Layer 6 of a small transformer language model trained on English Wikipedia (16 layers, counted from 0, width 128). Numbers have three digits each and are written without spaces.
A neuron's activation on a vector x is SiLU(gate . x) times (in . x), where the dot is the dot product.
The model reads these tokens: " lead" " to" " comp" "l" "ic" "ations" " such" " as" " th" "rom" "b" "os" "is" "." " For" " ex" "amp" "le" " p" "at" "i" "ents" " that" " have" " sp" "inal" " d" "ural" " f" "ist" "ul" "as"

The vector x that enters this layer's MLP at each token. A number n stands for (n - 500) times 0.0045.
0 " lead": 542273461367501619507513406460499631515503513429530552438630464549377459681493538523492456334567476522434784457483460509501567507606506442486528553022697620545504590366453474248549657640511381336500381301467548617392328564663381525366527808378480542723538316435472493518421542343442394544482425752483512358450571573454458413709534733426362524483336474403415474495615516529467569766494
1 " to": 368452448515447343517454354431526582351547586536539457425474430590478455452507639510485557563593615518713541389541484356497387454320785586393505352416457402519466447483459442269569343709558565299528355416426558371405421357436460576174662627520698444470433354380320507475183495568448614550419529359564456394525694400480588600592477358687602618427479470582533598410529380225552555630499
2 " comp": 585387417528499668435510527294426577677370584314474419403464641309563574503526396434543478563554591553511396285514429362533470462579783462359492691426550373416504544551410335302469619721471441297373445638671515751494585550589432514639577565506353451543504641576579617570273563344484399583573484414539536260552501694430636557499517334470481426558673725560417380532377450556844557382515
3 "l": 570222564334364643543481498380691634606498532594606652461709431620421438587492623504440518542485380616484635633531554567550433575386438421406522689467526506591524347269467425444488567571280493480440604142637471530613506287576519514522707526465680634431312351501506516402368673522614504556672404387568607372523483557596515534551521374515515448496453447472397513507487464344487475299437
4 "ic": 652499547584432512369588667384530520402524432429586549586589564635512522616628568480328605516723461515760349336537514587675549441558546670372563547444466726696492401418471466509495738464401494389522680548440519531419488551474432450414445538467639380529661493486426361517411550163488397343551691559592436600604534509539475607419563477498480403566498651421443565401473443302676508317555
5 "ations": 539456590508546354321518437463505431462491523331394592457508547469360510576453432513606632397567305464757407489496392435576554459424470869428540598473334656361474526431359518543503476572527578380628413565616535570323672238455464524577504343633592583572517550538430574522323552383449279526414568418472692527642564300595640396478480424468387482542569541517538560512516644151620504447547
6 " such": 590340424367537309552651515459596373652565541464593548520555522586479296441534519472529553428694296572505391508379433559593506627650590611680478366426550201503488370511473382319498594414572544388531449591470499581636488422494352511451340505489473499560492443584495479402268453379658384259766537401287424682619732579457446458591500553479409532242493630402512646428369624363533461828470
7 " as": 450336513411508458531525394516485626205555476564426322592581469454449434632547564587365505618503700449576573475449467561534529599403572668661396563547201544277484481504394602521580631434479478425588589500384491400356426386427415519349423611623561455268537525375394497496249393279588592391424441482398631356501471500489692588539484455660297595435587628449578576431508523347582593552790
8 " th": 438500391513539481526537428652691471713536528289478488438557448556469520595416529466494485538460657601554656439413417462213498696577667709449468583212607405322478550517464432255470630515163416392427419620683551206494569520488547566570587617590516438439629494532493461575397524526403628494444557628396756244577399432589474743492578526523513442446436286394558585561554508856361497666580
9 "rom": 522427549595369517535465387428525501719563497441625453482566416428438686608391709542485653497488476532471708586410513712540484478668756479647440597448361474408464306418428390514573460687389554369487380669560390529424476257364492488322392432546461506410465574555503465412467599614498766284581626519605470208491438266551620423393599608563401576434397492469454653414515579504593450312665
10 "b": 490425436551477594498456496594649516669475500559655544533567456510514398546561415517479574564386578572354541446520476419434448724389593626323603593272489464672478453466387464479522548526470575459591395396383479485699580329443407494558499625512679428403455562575554428359409557541499370560364474454565418522612529638640591557483471388609461392471576553413244562468463315383522411348266
11 "os": 497433554606466434474448407664640472653507513439539466659705564178425468340373651481378574538690324430577478652318421579591666366446543582519488546591492669511498506354451812367339638633547519485415623364487624630562446326482518453572350520546711413456508477300490476414575588231433497472703531472598820348550466608391576490527549488506478458594589505613428441520444672511616490529515
12 "is": 615493618370531568412410468603469437705454444397479374472619469402546388589505657458360525496575424413615477357393579313596594453569571711520568485405508629616456495417448557399454699370463354473421597254441495517755600487456459412549426524532614467390467565409505456408390535306505385405539503673684614563661597350719428531440532469515321553545534576345336614493381548298554582483342
13 ".": 602482587392529298487520324320643515609481478476524450551603574569634573468539535425538453470618458529546714314544432438568525586386644494478582526481492434818495439512341580487490604423536597359462644573478401409541368495401350520445647550505563540358381370377626487344391196623416553459381448365389718338585591592530653576537495372567465576524593545614500604511504540367366554371452
14 " For": 476486669453397482556568516511406625478538561433573286540381484461481557503532706517402525610433400555588507260520588619554356528564632496509496515342546618519469422472429678310577526652441562459607268438444608544648477420423418594600332482413505521490488524421477464634292432432430607431528443577354335332582598838468309451473428687640370554313558491421439522638368654539638452432582
15 " ex": 645458601544533486516435530499400484583453534344399491675726502571394415501423644530528539504481612504495312451429438590621382429544569539531581552421387354731546370446372401410414620491537444344472481718567465527482446495481431513467248690361507291348493423201416507311461491636466431511596380313505693261600427346493354576656644409358622550463488606511447514514518649584741607459595
16 "amp": 424562455576453569395552471440479644553446582470619369485558617532452643495475566548475764545773528419462349488633568377632484560395395382560468616578455518438497346345256347306604294463537457450707421480352479553620700474448504400499512689604483541422390469553528461541479546454527450473437549503523719535384510515382568525517526299550548539377539566276315490485351333378609505393469
17 "le": 537495620457456612419492440444490358684476423643687544591639516513279465469431650576506515585525452523503418539512612348486531447393563401466446587314519675424504372238483511212580685518582590499328479516612572570464488512418466480448492433627593546328599451456426443382376587610604620419564618429369563672442463580569637653658387459600541486453466613519447449458348366288538481311579
18 " p": 559346525628489572485518438422406406622419491519544427520593567396522461465498507417554486513336460393606518388489467430410498762442633486417444747443473375499491353571331261449459690396365296288526628423458511334493301675653607529540601592530523412368551619519533529503353603464467528542478453481406610334544407611402513527473475399578451472657498424540322552439609387476554583262697
19 "at": 653411435429470451438470507516678438544461484493579637634635303514514536533532398571396613573726512464667598448575515431591575504404412563538429714422556508400479400487383608424446551687387443481631339457651590579777644500493635457395508344565519420434526567168259497378517443520647455377653608533517722616574629529585500543279520577413591410456367584375400459409392516490536575576413
20 "i": 682424639412414404338530483548613344509492379625573458503531503425415516602457730445314534462547463457644453451644686690553454374626625758451595596658695498465493451545491498618480763427481579475537355480386511617649500455575573466582366523677734470484513480364449541550393565428463621588702460543524527337592452425579638440472583371510637486470437556498365513525394617415558461514336
21 "ents": 340379559372489410403563343494488518405549570242464584497552576378431498611442598582535665441540443499733500407338479447556579450479568749427600531356410657308480518422397545475459520477487511533592486525610572682374668396367440544725451417604633534482676592456481550454442600231406454601296534553620713602613539557494633402515418515597309486581543584698463530490567550322435465594506
22 " that": 603619490510483428511487432411357627422569565384490537560583468525446421515574415495407520628728520522621355230351586221453591516522595736666485432407517364667486365534402594455438477578554570346681433479608492508588600341488485514366541457641530557448460543543602459325347571565561561629441304629427674393487662561632522394592452534584406603460552633621629418470366589658439590274774
23 " have": 535333511461518416537557392435413437619603604383500620393428520590632523394432600544405569589777424519581717361521458458299697441486812666405464300347467547480505358507521275396512532304506492322573607592518430297548677329357452502458125571618637520386423495410461478463366582448525607369415472556297529312565368517604347427487509464497428507266509476503487357451322427404379552515542
24 " sp": 616418222599491620511561507531534519628303527361522457499474488414616430424489379554427605497506562555539511577395543419502487475370755493496374437487432537518470533591526302452462470453380449300415469566556534550407576359477407569549450719501399495405514446425550515469416565490390267461582446567421556475599572451320549729349517245391409540661467581361363386518630444385385558317441
25 "inal": 604498547461489393463391543388289573586501631391513504238615554396523323622568744672517497516652387591494407565501595648489400472533310498456460583378482655512516407410333423351461423589646411366609428634483571484448517292472478464485821640599446431432343399599415458551549581372496411481329365440421535313426761589418555710508531533309383553359385434626460476423561557375647401502653
26 " d": 582442395455581512489445576523469507535493465463504605504637320561483424554491558533480420475748521539521476386365490669367338590590601555465591725398515427492499528476514496399387530755467445322586573541624401483365555531571487570575270838543481414457592531622540439561559593412522630656590397398366702121490422430327596637316543423658569544576579430512287467475571548633621512485513
27 "ural": 535378642479451395432504480357482709339598465378482498408533396515522376701617841504576714451751311617582336499475412563495445467554375577547559488515317584399485484546393570393482368606380474504457689754395483559363532544542427401398621629498679546585597611498488464281360452393564412340334724512361712393535439468520464459414514400503456373495521430540498514408360535316652446380598
28 " f": 552527366484530485455537563513709643592439468512422501415488510257534495447490651473526548541551621469728604472181433595427446525509684565635422641443416360624499388393547428530491617574431341356337681680495546352415606602528383592401573792485385477345454355644582461545405416520427402537506442497377695468470465625554449541544589338565584500516515536401388435440503441397582405410485
29 "ist": 518586558547490412472531525430390605493493472554497396512475393552558551492495464547499622522562576460446453297456466360237588306367363519375589612322582411460460493510369531433619842455442471289469560428657537552623664199507475432606515704467710345605652435625620487548488581329408516511466626326616446599598478500323399532701587410400544659537537716361365546453472494438463492361363
30 "ul": 559429484544441516412413449618595437508614536643488535529772580514543494656472904518441407505557496580463617672344633468454371565648409379396441621521532571437509715374401569634464387652570431371617376469463473492532522586477609472610656559542601420436308632511510493413437571484512593577454601440581660408468582452280581532376623572577529413528534649427425557302381688525520483368441
31 "as": 500373690492553502397527442550495487661517560356602559649683600312520503487511617379461521623445392395629490558415376367523594527542373647503484581544489624343486473327450641469557542335610529459605579372463640445477443574397459421335449386659783415395446563250544477523411626376471500429616394485717615497676562620468502477451496566449490643502426589498377544596275651486612531567432

Each question shows the input weights of one neuron of the MLP. A number n stands for (n - 500) times 0.00059.

n150 gate: 449503341550546643626433604455508371576480523349531336466509619512361384402488399573604623441222527532475480419615552483669517543542472637515715549565431474616530503464389586432538494393574576625453604462571662503559544551413536424558464609506121508528458394772594594525513407536525491586371579509406449491400656627450397614618444636497566472279465616598571405523491551428461453456593
n150 in: 596372583514421490356585490634608514423590489480424572361614414514505636514411484467388552506683503481455546405578382624385419580545532273579430618497458495411531561450512538657320360546514453518458540536466322517438425438613500417582610447500643516521503590338454639354630583531492601550515564586514264570739380371500618483465342301567489567598475387421555601511475519557644629466505
On which token does it fire most, and how strongly? 23 " have", at about 0.035

n153 gate: 444403522247625421511478549678578381679514390444486477485545534535396414437581456471486437411486533395492352386573548483470536411689377522549314422642406328562495584573414340526376372452409474415635692728494538324500497292454549497446503555363475410550533558512440597437388489461424696427447555509340481366503509652338530645528607506409614550420639527554409550461515525509398682561298
n153 in: 559500467639582603406669473275572515535360546391497474566661421465542465471457481552650481468354337529478489488526491480455492497550595652454470629599413451441354526524524551319549545584588613532660636488684563685517535438601473368478582480645506449494449508379506329584425447684587578530562615620365458579652520546601332654526657296529346408341411349568610588539726646491516435500553
On which two tokens does it fire most, strongest first? 6 " such", 8 " th"

n199 gate: 436483352452675491530712393526515714336677695574475478665448506705398416566497479424643277539359440494614509520500408482415408519542549470463553491527415478555508643548527329143642609546636396540591473433564518434555668494569536571313590443689442515430464319545516556512605549445659573380684427423447543490641637509712513529410512494647360500307484302553617557445683402451260540490472
n199 in: 524442361222596427675409460434472434267512586544572574574424682735533613445466467355541471494389474540523452490609455470580706365621518535568483466516623585446420766587565509351611413384258731424573420581522674555545522649488596506743547506611497380601734506437551506631543545649431407575371469464555522432753602515630391525567574497541442444494654326448586535485541545560398564463405
On which token does it fire most, and how strongly? 8 " th", at about 0.23

n169 gate: 560374396452435394516669441354500620432520452393581534530339530616398291368528527580497631416525509346581458485732515350698541616505473468647516551445387421597661637465359450620514658509614466510432500460431428545445454387463495526241578626503583519456488421494388574527542605482390628506476526434521464378419509373377500431307387591552587579562301574461449522456226414611378548477596
n169 in: 397550388287434377451510535691571478450484293394516756508675405508477486487540559564518507495547561519462476275570323383486461508401531550537530545540506537482495484483598393645375380453630580425518505524505490514601460428296465542345379460419552492457544482557655667585537541369490528388483341622580580489319404553436517521568578706468641472539654486508438505443441464617459467406549
It fires most on token 22 " that"

n29 gate: 573653542406614500364540617539481376476524431342331392435468523528460514415410387802676403655194247497414497582465540520475634545420420455540587486437571380574539538571464680490493261500564649696427424427559676456661607658693344381546709465693218483507371450433662574533621557393359439562362438419460380638388350705420507490425315452514497437561483406718615335346710550521515581507349
n29 in: 396617534448578349547619546540431537445358516390353539688423440480700497487608459579692328543395302592400564595358646449510620286356544561372512406510504471487520438457417584401500490520458624440344425540586645483659565684581402567525648599791379430400463609567544533528256519382560517500380445247466583620480461804379361536372479542278442371542634421664562350459702583399457567609446
It fires most on token 9 "rom"

n25 gate: 587465441678530508512592477589542549542384425644491558456357450607518457637608483291575251475321276554646586431324456500353596206451625313522576554365542571371372415542576450473425506588456431517483520564482548570286660558464559497242580394606626585538622465460513520401567395661453478503367566542556514595628491605482650370337461710534556567497560550447451589427436673636603570536500
n25 in: 540459461670587646471577327448651540485465627551354449528567434479486436582631443470546492455462497554466690383485259552568371379471480335509494518233558532491565527497732193515292447646421509516452620422650427572419348537438430522294497311469431517509494568622583489458588581619480385372423384478386546391482470379485503431319486535515602374696518338591559455454349592558307577428555
It fires most on token 16 "amp"

n236 gate: 585549632459662449401438373377375400661538406647592453411591586506446467567479452406333503266486786358562546345684469586482531579545455514429396564428652448448403411406609541390626515463566400597548523509625533417657577563441442511603519328425531580712476562349521475478625722582514463537532462481451543460607346465509500624607543520592373602422350678503548691608643460621568482441645
n236 in: 517494660509573465639475492343348382500590418533572568463403357569506779558435520710361458467514346462520590582545525454442531523412560588385418506645421451468444432398456494550412682611691571664539588521524517395534577383644348656678511574734460749545491472545521519264535586330665525463592653519442497370661381509636417432546541535387494528497512488532479528400443448303500619533563
On which three tokens does it fire most, strongest first? 17 "le", 20 "i", 24 " sp"

n87 gate: 557541577630518492644576474393508598396547486523541407556581522486409494483452524421397450592615639514503619564344570423710552304624527489396489489404467425613620718389536506548641506532373449425546454340637527334423616492461452469348564540505352533638477435575409678484419344607361344559567672671438526397397349469379535616572508315571345489597638385594520511432509437633540586614443
n87 in: 441280342422436502492400523536470373487482521437518470567555638606341587611436510519675487568406587686395453422632665476442357425461505550613448476477714463440437546560395413468653385508518444331446479484416409582375387474377520498579541565602440414433742500519572368376512435326495522460437409306430480520546505535513369503418544532693624557576548637516500633583408471434408435500427
It fires most on token 1 " to"

n184 gate: 550489487407570408392492413254432396655371380366551514446421444489295403487336317549516505478558654429482497455712614649540492481435600595601586427573559454508514451495425575605448577531604475458461537530528569454397637508549518419659629373505471481600460497447503394353450595452497514609371677419554627620500338573410426634511407459691403508634465529435480578508528532475714473459307
n184 in: 529546446384548483402608436537366489588578511631489494514407449625268522516547318632363490475633362428487381537489526615614495525463654531378388525541361560353476585477529535539492408540672437565379582417544500232508492548385332334666703553500500556595531406286369538415492574556556431494597604523529382486311503598527449541449353475528527426551673440484567503370598455489497426503481
It fires most on token 17 "le"

n177 gate: 379573503405477417633431473455404590447407431654401642434393570577497516578475367623585450513534454364434497646399837589497613400518433597560491444584476519377546604497629643674522467664500522500764292360519663665552352640459677620721446440461363531533265386448637485556422530490436395722524500406615511503675395637424262528528390541646525436577327299512548362466519552542517444592412
n177 in: 523656533571500543563526336251456476530550385473442500457665391563598458532482563280389517479442432512621515531372257705359543547369471489519514556307602424439533637609500506389393599531448539478455497551665458351391553325553291610386424491531558497503574548542713481564555586521569515438701645739395524410479599412663635342515650515500351506564598587430460523428347627473464638372643
On which token does it fire most, and how strongly? 16 "amp", at about 0.08

n97 gate: 570322341535497568720455415792607378409519650602577610507535588392497542407462521365536400580460608597381522451459321387432467522497542406464266422389638636439492544739474577440337490340734337520389491408522290493628302537519500634273556446556460451407510611503493448562590585506515539209480406510493437507462418506522419513512465422741620491593494448395455470363513457709514396314606
n97 in: 506503497512581585515477489751472261536542497503731582516572538454779500422521593536442511451603481476529432659335469297365564275558509435401449332477331434638461418577586718552449440459455579569552494421445463564614294465437602447507428534572462350602286598500182427503478591463488560404461500455421533456580311419542390497512528455466560544449231541357478376374371406559640500329497
On which three tokens does it fire most, strongest first? 21 "ents", 5 "ations", 30 "ul"

n135 gate: 524581457451460542426521595541514686267548408428473617593386279578443431427623473377541376541381596525418542332581200455481482418538357621653586573490440552587623531633429630599482574596636645624474311410603283594485491595570763517433535469558396512547337341566618509572627491661589420552533687546516416381581376482429452441358551381568433668352598551536691541399553449443527434534557
n135 in: 593643471534419407538508601372319558308464415448408688615381341609459373483616549355546346630530515489449531441503338414526563407478473745614555542585479567599559463543452559317511610580508585417465269440526268565456494585500686539596473560521426437538391451517624545625560440628571524640552540377521642455606537528509526491386620486552363576430486518430551484451649420343472403617632
It fires most on token 22 " that"

n91 gate: 463438510580538491507622672518615695262408431637388497265479440475685345401566510455450760433500518611507629439566468581590460328477413578347535503326429305231710719474456367737535478612330548380553328231710471551383403477521419471557742479585507419533644619397543708552475470610480432478567734573522639409532608657507536639612573596437646560330521533629441507480409557592690658409617
n91 in: 252596586762428666494578540560651604428384468477401674548440674550633553526542509533362629360538596569584612436569517370514459438538314451438567574312486397494508546442414416405594582657311278596674462391464528483582539377594472388403559562534411437378670463550646606457491547584408401565454617635639518589629631319526412421763569617483513500455699398574309565668679462433270705638525
On which three tokens does it fire most, strongest first? 29 "ist", 0 " lead", 8 " th"

n33 gate: 522448650588599436648386388530538494425440581458420418384515480447494467465459508591660530366466503412514506473656467483585525558609396508266500618466553535526553389582439428518413506576531526476725573544532497515432550458477683495628572658500579554525449508384403651379597585263379482659343465574409527378651380540611500354457642474529391654503349786589355742523728548488564450415613
n33 in: 492583318336475485560558459408409593334543416324479434509416497531484617578623487560682410542444477448542438613619435473409646457408447544636653299737574695513578555433595592459648402417465651548411518481558639586479560574407495561569417376588550465505497544654614427582520444514625406529521522445443650747433563527360528541395412576542478450489465529443493461527533540388250493627455
On which token does it fire most, and how strongly? 21 "ents", at about 0.31

n180 gate: 494533754512580588419399485420382446432543416392488475555452588323346399454372279522326532363533389575343402355666341506632404410560377427411454509440430555406468513547635436465348507380524435580479449465793614323702622430357523462415588632450482597524691375545484618400560636506331536523487581556451511598522484420509613550592302401399650536491556422429812542666532582554479472575554
n180 in: 508431797500537492607380535246381427449424384372386597634512555407400337539435407560445519331683348446402410506644444444547420384514536540401550545530475686411418509382500441385435515322531457469481434526636634308622657367480374476503530649424555506445559495535574513433416572518351503515497526376435713646561500497551538583629408409382528607553503423444595544599532561389547515641555
On which three tokens does it fire most, strongest first? 5 "ations", 30 "ul", 29 "ist"

n221 gate: 558391319550405545431387580621328353621423304515455701418478528663354485398636452185521265569469481525361577467464474267493521386531421517756407589385542521497522561520372504554589504615661496631422411569431207534704532503749634314398601547415767455726578449635682530332477234533445433410308628659403549642634460454396463267581579511598556370500521306588680493510594451412500398388600
n221 in: 497591660500666427513548365332587589387523610561628345563524484388637599596336510644448642456503475476615368517372535764608455530397655469242718503665475440480555483428663467470554525329424453261458587392585674507292537591390428606618522355579295562375403529575274500642568759417578514602662403297671549349412574483560552698414417590344355513470537654391412593477537428600544509591364
It fires most on token 23 " have"

n295 gate: 463795442490532532716570653706385393289476448620619392627454604525554461510413370472643347263332467542549463697336482568529614607367426380467506363563358438365623632493438643455427511395588451490427357542402392304349580641434507629409336570523409628749511483606684593689612500607352558318619472316572576485647535634483442597510510452521538750456586482493787411513627439557336329682577
n295 in: 569332531441512429648578500701693584607381503344452490480544655530456580526314447274711463440373674582456474483516266350524472438440396494545485419507563523634449365411379487378445431517478464434263462665315497589440533151454491415364506576500370633613548484500762485491575402450481537369546493382422473637570460610310510707343443370642503707388581534539591500304666570299342485586535
It fires most on token 20 "i"

n7 gate: 327437441453368660522640434541540408507369566415513537636455584486506320342463407410689447357413646513557618541547292386455484573701371559342286589400618576506488620700479179268480510437601260546589478537537513573448580613444450574208428644484468464590732408370638549453592571634461535412389410419434530367659426414453579637565528513642490673621497625484635405519470561599280614745593
n7 in: 472445341543530536503481375520271379520478656434679520507245279318573450471350453559528564460345620575363615493602534424361421254441235665424439607514764542497463379638534458309526575493465500545516494619454814514437533604484540555468417628469671449475432516470581600392551690336579408294342539510459539534616355555605591703494473562444423494545376681407506703579371494507532676536535
On which three tokens does it fire most, strongest first? 8 " th", 0 " lead", 24 " sp"

n212 gate: 413472408496545500220576525376601581466567485423419306563519599654452358478406362371540575388460666508453537348622319647794420459551537443520588481350459309511549424614719530675432341445837477645716634485404315456441417797590443345180343489292305698587579439492472563415814668531452575381651285420480448563466397605496221382400552575714660594519591453507531597529680500675354615523321
n212 in: 311511493567477376429523579375503504368569402500473377716529622749510290611346507374530418407650679619443524258518475783649368389359618457633376420399523438371491356457585345539503423416703416497674359486273302537483430697608280406439331489570442497547435617539613500536513554561551620522700242388689605592333461750542315402404597757585531655603493463493475530510479510665361569542378
It fires most on token 5 "ations"

n37 gate: 531486515412408529376435573497608520594382378418592477466477302408465536679270388604550479417569358438435579229441655617460497510211622391493557506486584471632413373500391436804371459551627458393642562480556649544594545550226482584411561396387557550416476447487645548506315491350403760582500607638527435690415441638519591578510554548421621596567742530385611624607461519467496285621538
n37 in: 438512522597359503534548315542334397676494359542451432497482591679371614567406410503548412611371509618570390330527372532598423252461639621519481523591500663437477273525379622553550580325532497511475446470417517441537574540731588358455508618575600431300564582455665478409565349524483512423440430450509513466622432614403415580552524509571428525500421715625391396506658469431458645435278
On which two tokens does it fire most, strongest first? 13 ".", 29 "ist"

n230 gate: 396550483359522459454520539497508466297415527406605311609534648491576329521467348401394531610433516401520562661587491512599523562684321534238475423254581630619731536638437356316416556584656554410531428509461469503503569375515404583599483518528300395575615506656407589421508541611419422478709470300475467378585470453503568446647371515461529569627491594668608437691412416506510476503532
n230 in: 454569455562576519534477572409530613317363530458674658357555431503364473726500509616523553491638565503466550592536614433380649518392572478378588456481625386465768667511610605584530466757448221386435486422602542503463399595565497572467492407607543641631411440549497442416475474540351488619583645560522543382377410327455441497459421420635301597643604466515465687457404416442650473590425
On which two tokens does it fire most, strongest first? 0 " lead", 2 " comp"

n258 gate: 653563479449623474476613491653656598478516592613450484507650451223519329381617509385411413468494593344485690359474457361523359386488396428480435582473483531618519720437473519635459570586522411637539549616661668387457595386522461530479560609581380528433678215363431429341436506343494490430486601547388604590529490576465691640372339345352559604234693729409423500503445500428598389458540
n258 in: 626487425410684432469674480427607668378453562427447518603613535391451288482554626288477408561572565312350582377596534532423457476563506562406522677408494553570528542447346312332452578391556431574472474711642542362457691396542545497503500608559543601494655343326500478461434468371491444497481438506463669594663479450470608599395355467440386583304476606521425577497585410399559302383664
On which two tokens does it fire most, strongest first? 28 " f", 7 " as"

n216 gate: 404554407362518616420377605556500539468503427337522658607464447520453510364446457490522479562522403696250610593671513466712553417709481368503464478377466320431508580440547519487538362610528583497543297558497394480363298627596684286532491406403410357669706460533420598491438429635547590497476420415467544534425555541532301494453494662497541537645356470462685210488610435431260572807534
n216 in: 479578398478543596387482477608666646417647515465476590597557533475539544402692446612416520589642539634394668574494406388516413491628401558497471549337413509355535431532660537563515425617689633438473432732431450477458261443435608434653459388415500392360784458640532537643549473666596552552313376378665523643472581561556381534512617630582616467503280477503606225566535630500370572319431
On which token does it fire most, and how strongly? 12 "is", at about 0.22

n223 gate: 475457498446502516612463450477422594500530285606580372317466465505478438578525368383402548456394492551459450563485616572468466404546554469481405503533508505441533454498538548538388455596512709598481415549348519599303454665563421561620469500488470441395664412471500540593540515508431630487599660595574252524595480540431574612485544444521618588470607582563587563638255502586553459492416
n223 in: 535352493636594479429505495626519342423374377328590485481553465464515578622395544410653372440522430503610445405472559490439646513370403495505524622552616454665476392389554482603551613441553415615505574422407594543657592443531452467393490616709371667564511336479593519514559555402562449454445480644580526465381324599400407500419446525461457488379531645503518434500547512503596443554493
It fires most on token 20 "i"

n218 gate: 428531448416426462609401464427455683539682319671408493554493635530569338378555680338372546408563290477401366584487628550638588642447472533671630468417472638270458568415640347774484388253392380666540373529660546347481513597374330434329558464417475447512789463623672476604539422640403547370545494500571583524323451503484534487436402568415487553519503588318485339575474371593625590591641
n218 in: 467591619627466602595399451351414369296705444437609597601542353601666661546565554562530459696470490450630658622434500440590683448542674314405497438294577433563594541477451500550568663778409441509538446343535535578440453452710459373452459525697527548485397322560519483594626575538455377683530342642429458402409509472627610419412460485544418312430355406476391586608494352373490405628590
On which two tokens does it fire most, strongest first? 15 " ex", 29 "ist"

n148 gate: 295400520585389616684446550301510529592601553486500315626442555432338688325337415418371597533503552614547636441450625559702425595592582776448582567383607504572549440543631333421709741733597532419365565385557483496459567246546473299484547265517479720585721459569610441387444548536562326310580532718393532719518682504454643560402321627461486507490578563570577311521683503278449468643719
n148 in: 536442687641686394553697561577478458538196411524369414647330653545563192568579684524708571461577486400444473514441468497468716466349440390544558490430385256336604590590486514358298306357348534600356289472448603518627411500384523391447490604493420340652439431405564487558551560507600690648371462241446412428712462456483504497375370261535490553500568457537398539583413747666508571434556
On which token does it fire most, and how strongly? 6 " such", at about 0.083

n143 gate: 468320576594652494506506560476590483420523436455434591409285445579660527417544494409416686630650489406583602611408458700399376533587367377464603400626685477582658676500553331520322694626480534534436590361503567609399466321436522603493452425481810591568542314552217618548463480462568475387627570600577577630497273513355378551308574567258334726715423493636521445493370484555715533612591
n143 in: 365634515574553343607512602314388572379541497679481359507365469386506354607567460615432362748491296426448600510497586494719648462601552428406586655572541592264555577530507657513631570470387420634637384561445500409463574599576584485479603391394413407534553372422460556608494342720413370635796532568457465400649658459574540327585276475626352451497615490594509543330442472674606597597481
On which two tokens does it fire most, strongest first? 10 "b", 16 "amp"

n303 gate: 558302577476461519599520366404772743563422569355536354697615515599521466449530462518547474633444548701474500572427475399296488566453617540452477617558497488595529375534551500356391519402613397555636494567528634659515524503627526582297460515583388553261409372450465697446394550400585484494591503542402431665565656545394563616336723615439587512345564605643464480432608700456383511561447
n303 in: 364536562474479434467602581423575696411483445638644462506554511609461379451416522436486562527309427570550406640395446362437548543470458541237487457488559414393646567476625332541413645419647413616459453553637576424545538579586590513322495410582402483439707602462443583358537592393360461503522488285313569600430774563642557544398476629444420561312561663540508591368550404616497451576455
On which two tokens does it fire most, strongest first? 6 " such", 19 "at"

n278 gate: 494302559305543467436392339473445609477490447524503473351537224591458433425589433609452335419564400536538497647443404561507670444443682531325709641518461578664520497475580484450520559662558517464670373497356472573368480538576509555500550497710561622456390367490421362456406317425574414636479708521576609431721523516503641337598275566396357780484338528702488399423718522324678512287590
n278 in: 583429497529636465497242521536559694682525286647666654497543369376590699396510389622438548546344359494305528613416337478610429554617525506608467668593490427506597574328618361558558513594462439494659386571487642416469670565631398685539530561436624587362480347605433467397411351385519296686517558500580550423578448538500460590673447535445462663478404513655445479283565453543599695422680
On which three tokens does it fire most, strongest first? 3 "l", 0 " lead", 25 "inal"

n81 gate: 538537561629436555485433504533534576457389621529530611523509449597508586461628452493544514471574525550593387491621561443462521494427517600778488416472521534589596421504528494603530427518479639574415552496559480550536374492511455633292451478477477538465618542591541460467392511442557536321495559569489583555361491575493414452453538541366491513457522539498449475534348525460541475546658
n81 in: 440402577460551514421464500511541477447425569486463507614654541652561564423444485379524483555435577312460594590417447539551567496594403435399444462428474447546558540596620355455522502581450549355572532466392416540569453574460531622581481518553532398697516485662375442517428528493610465578440429483560498558543561334625500345476447547525555524550458348502520504558475461585394506536470
It fires most on token 25 "inal"

n89 gate: 570378672372551365455614710607433533401554462539446547220455525642588467437485444620520467423534457643492491515435576619443647584430593475497356558469660417497503380399614638562363454552654404388542430500435588616393357602427369392510569327627421398525558606458697600700527621599353330509453738466458513442574500598655430421423422587388466433552529323466539519514417401485522503477413
n89 in: 576592566573602394408673514560500521532655422367554480403530458660588485425584450366276478384613616488470443593562606645482475598514523413534497691562447391435480480421494494453526332360397448567508425544338563411359430571410486662363486356467435602522772383464636562360564616446399415466431488451455508607583406627413524430383270312580440469594532320706631547531541486646609542418415
It fires most on token 29 "ist"

n124 gate: 382739400492434493508544605530443272553361585511599540475588544500549576505441367543449450574497374270396521627368636440453415564456265457311478532603543334492444554618489547605460506497337503546480513473516450595653545570535412589588315422452433378354425526511436364455419492522456494548578588605581451556427398545487406610471589564443487551574484494618387564456411417429509486654666
n124 in: 393606330523286472534597512441458433558420530451616576342586593526547572684452478510393483546569534495550535594564723593408485520444476486444514480638413313458524558623543480452528672640488556576435437398528514646495563500460464357544428495557525593471550514624413393464391551565436447532647508674608571357620482428452503363624512520403470478493570534557395490542564544337519538696507
On which two tokens does it fire most, strongest first? 13 ".", 27 "ural"

n293 gate: 436608427352507507475542766560769625449504441466471500438712582216489440304750518459518600376640523308479710542474374726641464500624415555426466179417448307489650278528861406500618384404453382345504518641575639481582622486401545394569563593476332471489542447406374626625398628686500673523504427512477362639243545518570309382344524529571576638591691473311752447464407407443342612381511
n293 in: 579422583388491648611555640663676594426309378479433347578629559435427469540473520541585481507602450507510660581336440606549369611529484471525487355366584433437621572417744393555578418819623378460309594524775551693243473596700411311522571401500414411575606597573744560666559339654530373457489554500588429653490620419347384237313531649524517480664646511426604536500490615441451619675539
It fires most on token 28 " f"

n235 gate: 568396456377680508447452719431408341465512442741560506326524489619486479488532514418590426500514485471497537609432561497464667430506689368429568474569541546483505341376444690409395362546618693460461503479393359488298573693523585508603503364475301446472570676494609454483705582662421500611651357422610532571589462471500379465465341424361379584578401549604537489469708437551474479450472
n235 in: 542375522567671503472369579527508574558451711482349608530652458509686601299642458584564473491534211558428583470585530378593576558433506380445549416550384560446593485369371755556384463461437480540489481573441374564508477601483334673392462576624382353447530547565391613680468593503556424726737558497642391445388447448593563453514465552391537545523549527677508475376415565643545448488545
It fires most on token 8 " th"

n110 gate: 537408427555372491752441273599497653387525700592627545524330563270374605382626559380488515599550717532414246557464628459269550404537303418456461269510552414434528717461565513676574337524497461550494239382562387432500477585361394533507644503638349607568581389424497575354503513523428490565594394394406544544376546548503466552290622426595564584678535642465383407556392522467432349493575
n110 in: 609599589629390417564497423629544607437528632676531484523332576510381785578579446519573627481497612421527287497405595399382573406370476432503523306487625550325596652435457630675550351533503453549464455516452456487466629699309385550497574510578304641446520380339448628456593409510445503580771305303454540589376459672427402538293659516494571612636406602329358524524372598468510412494463
It fires most on token 18 " p"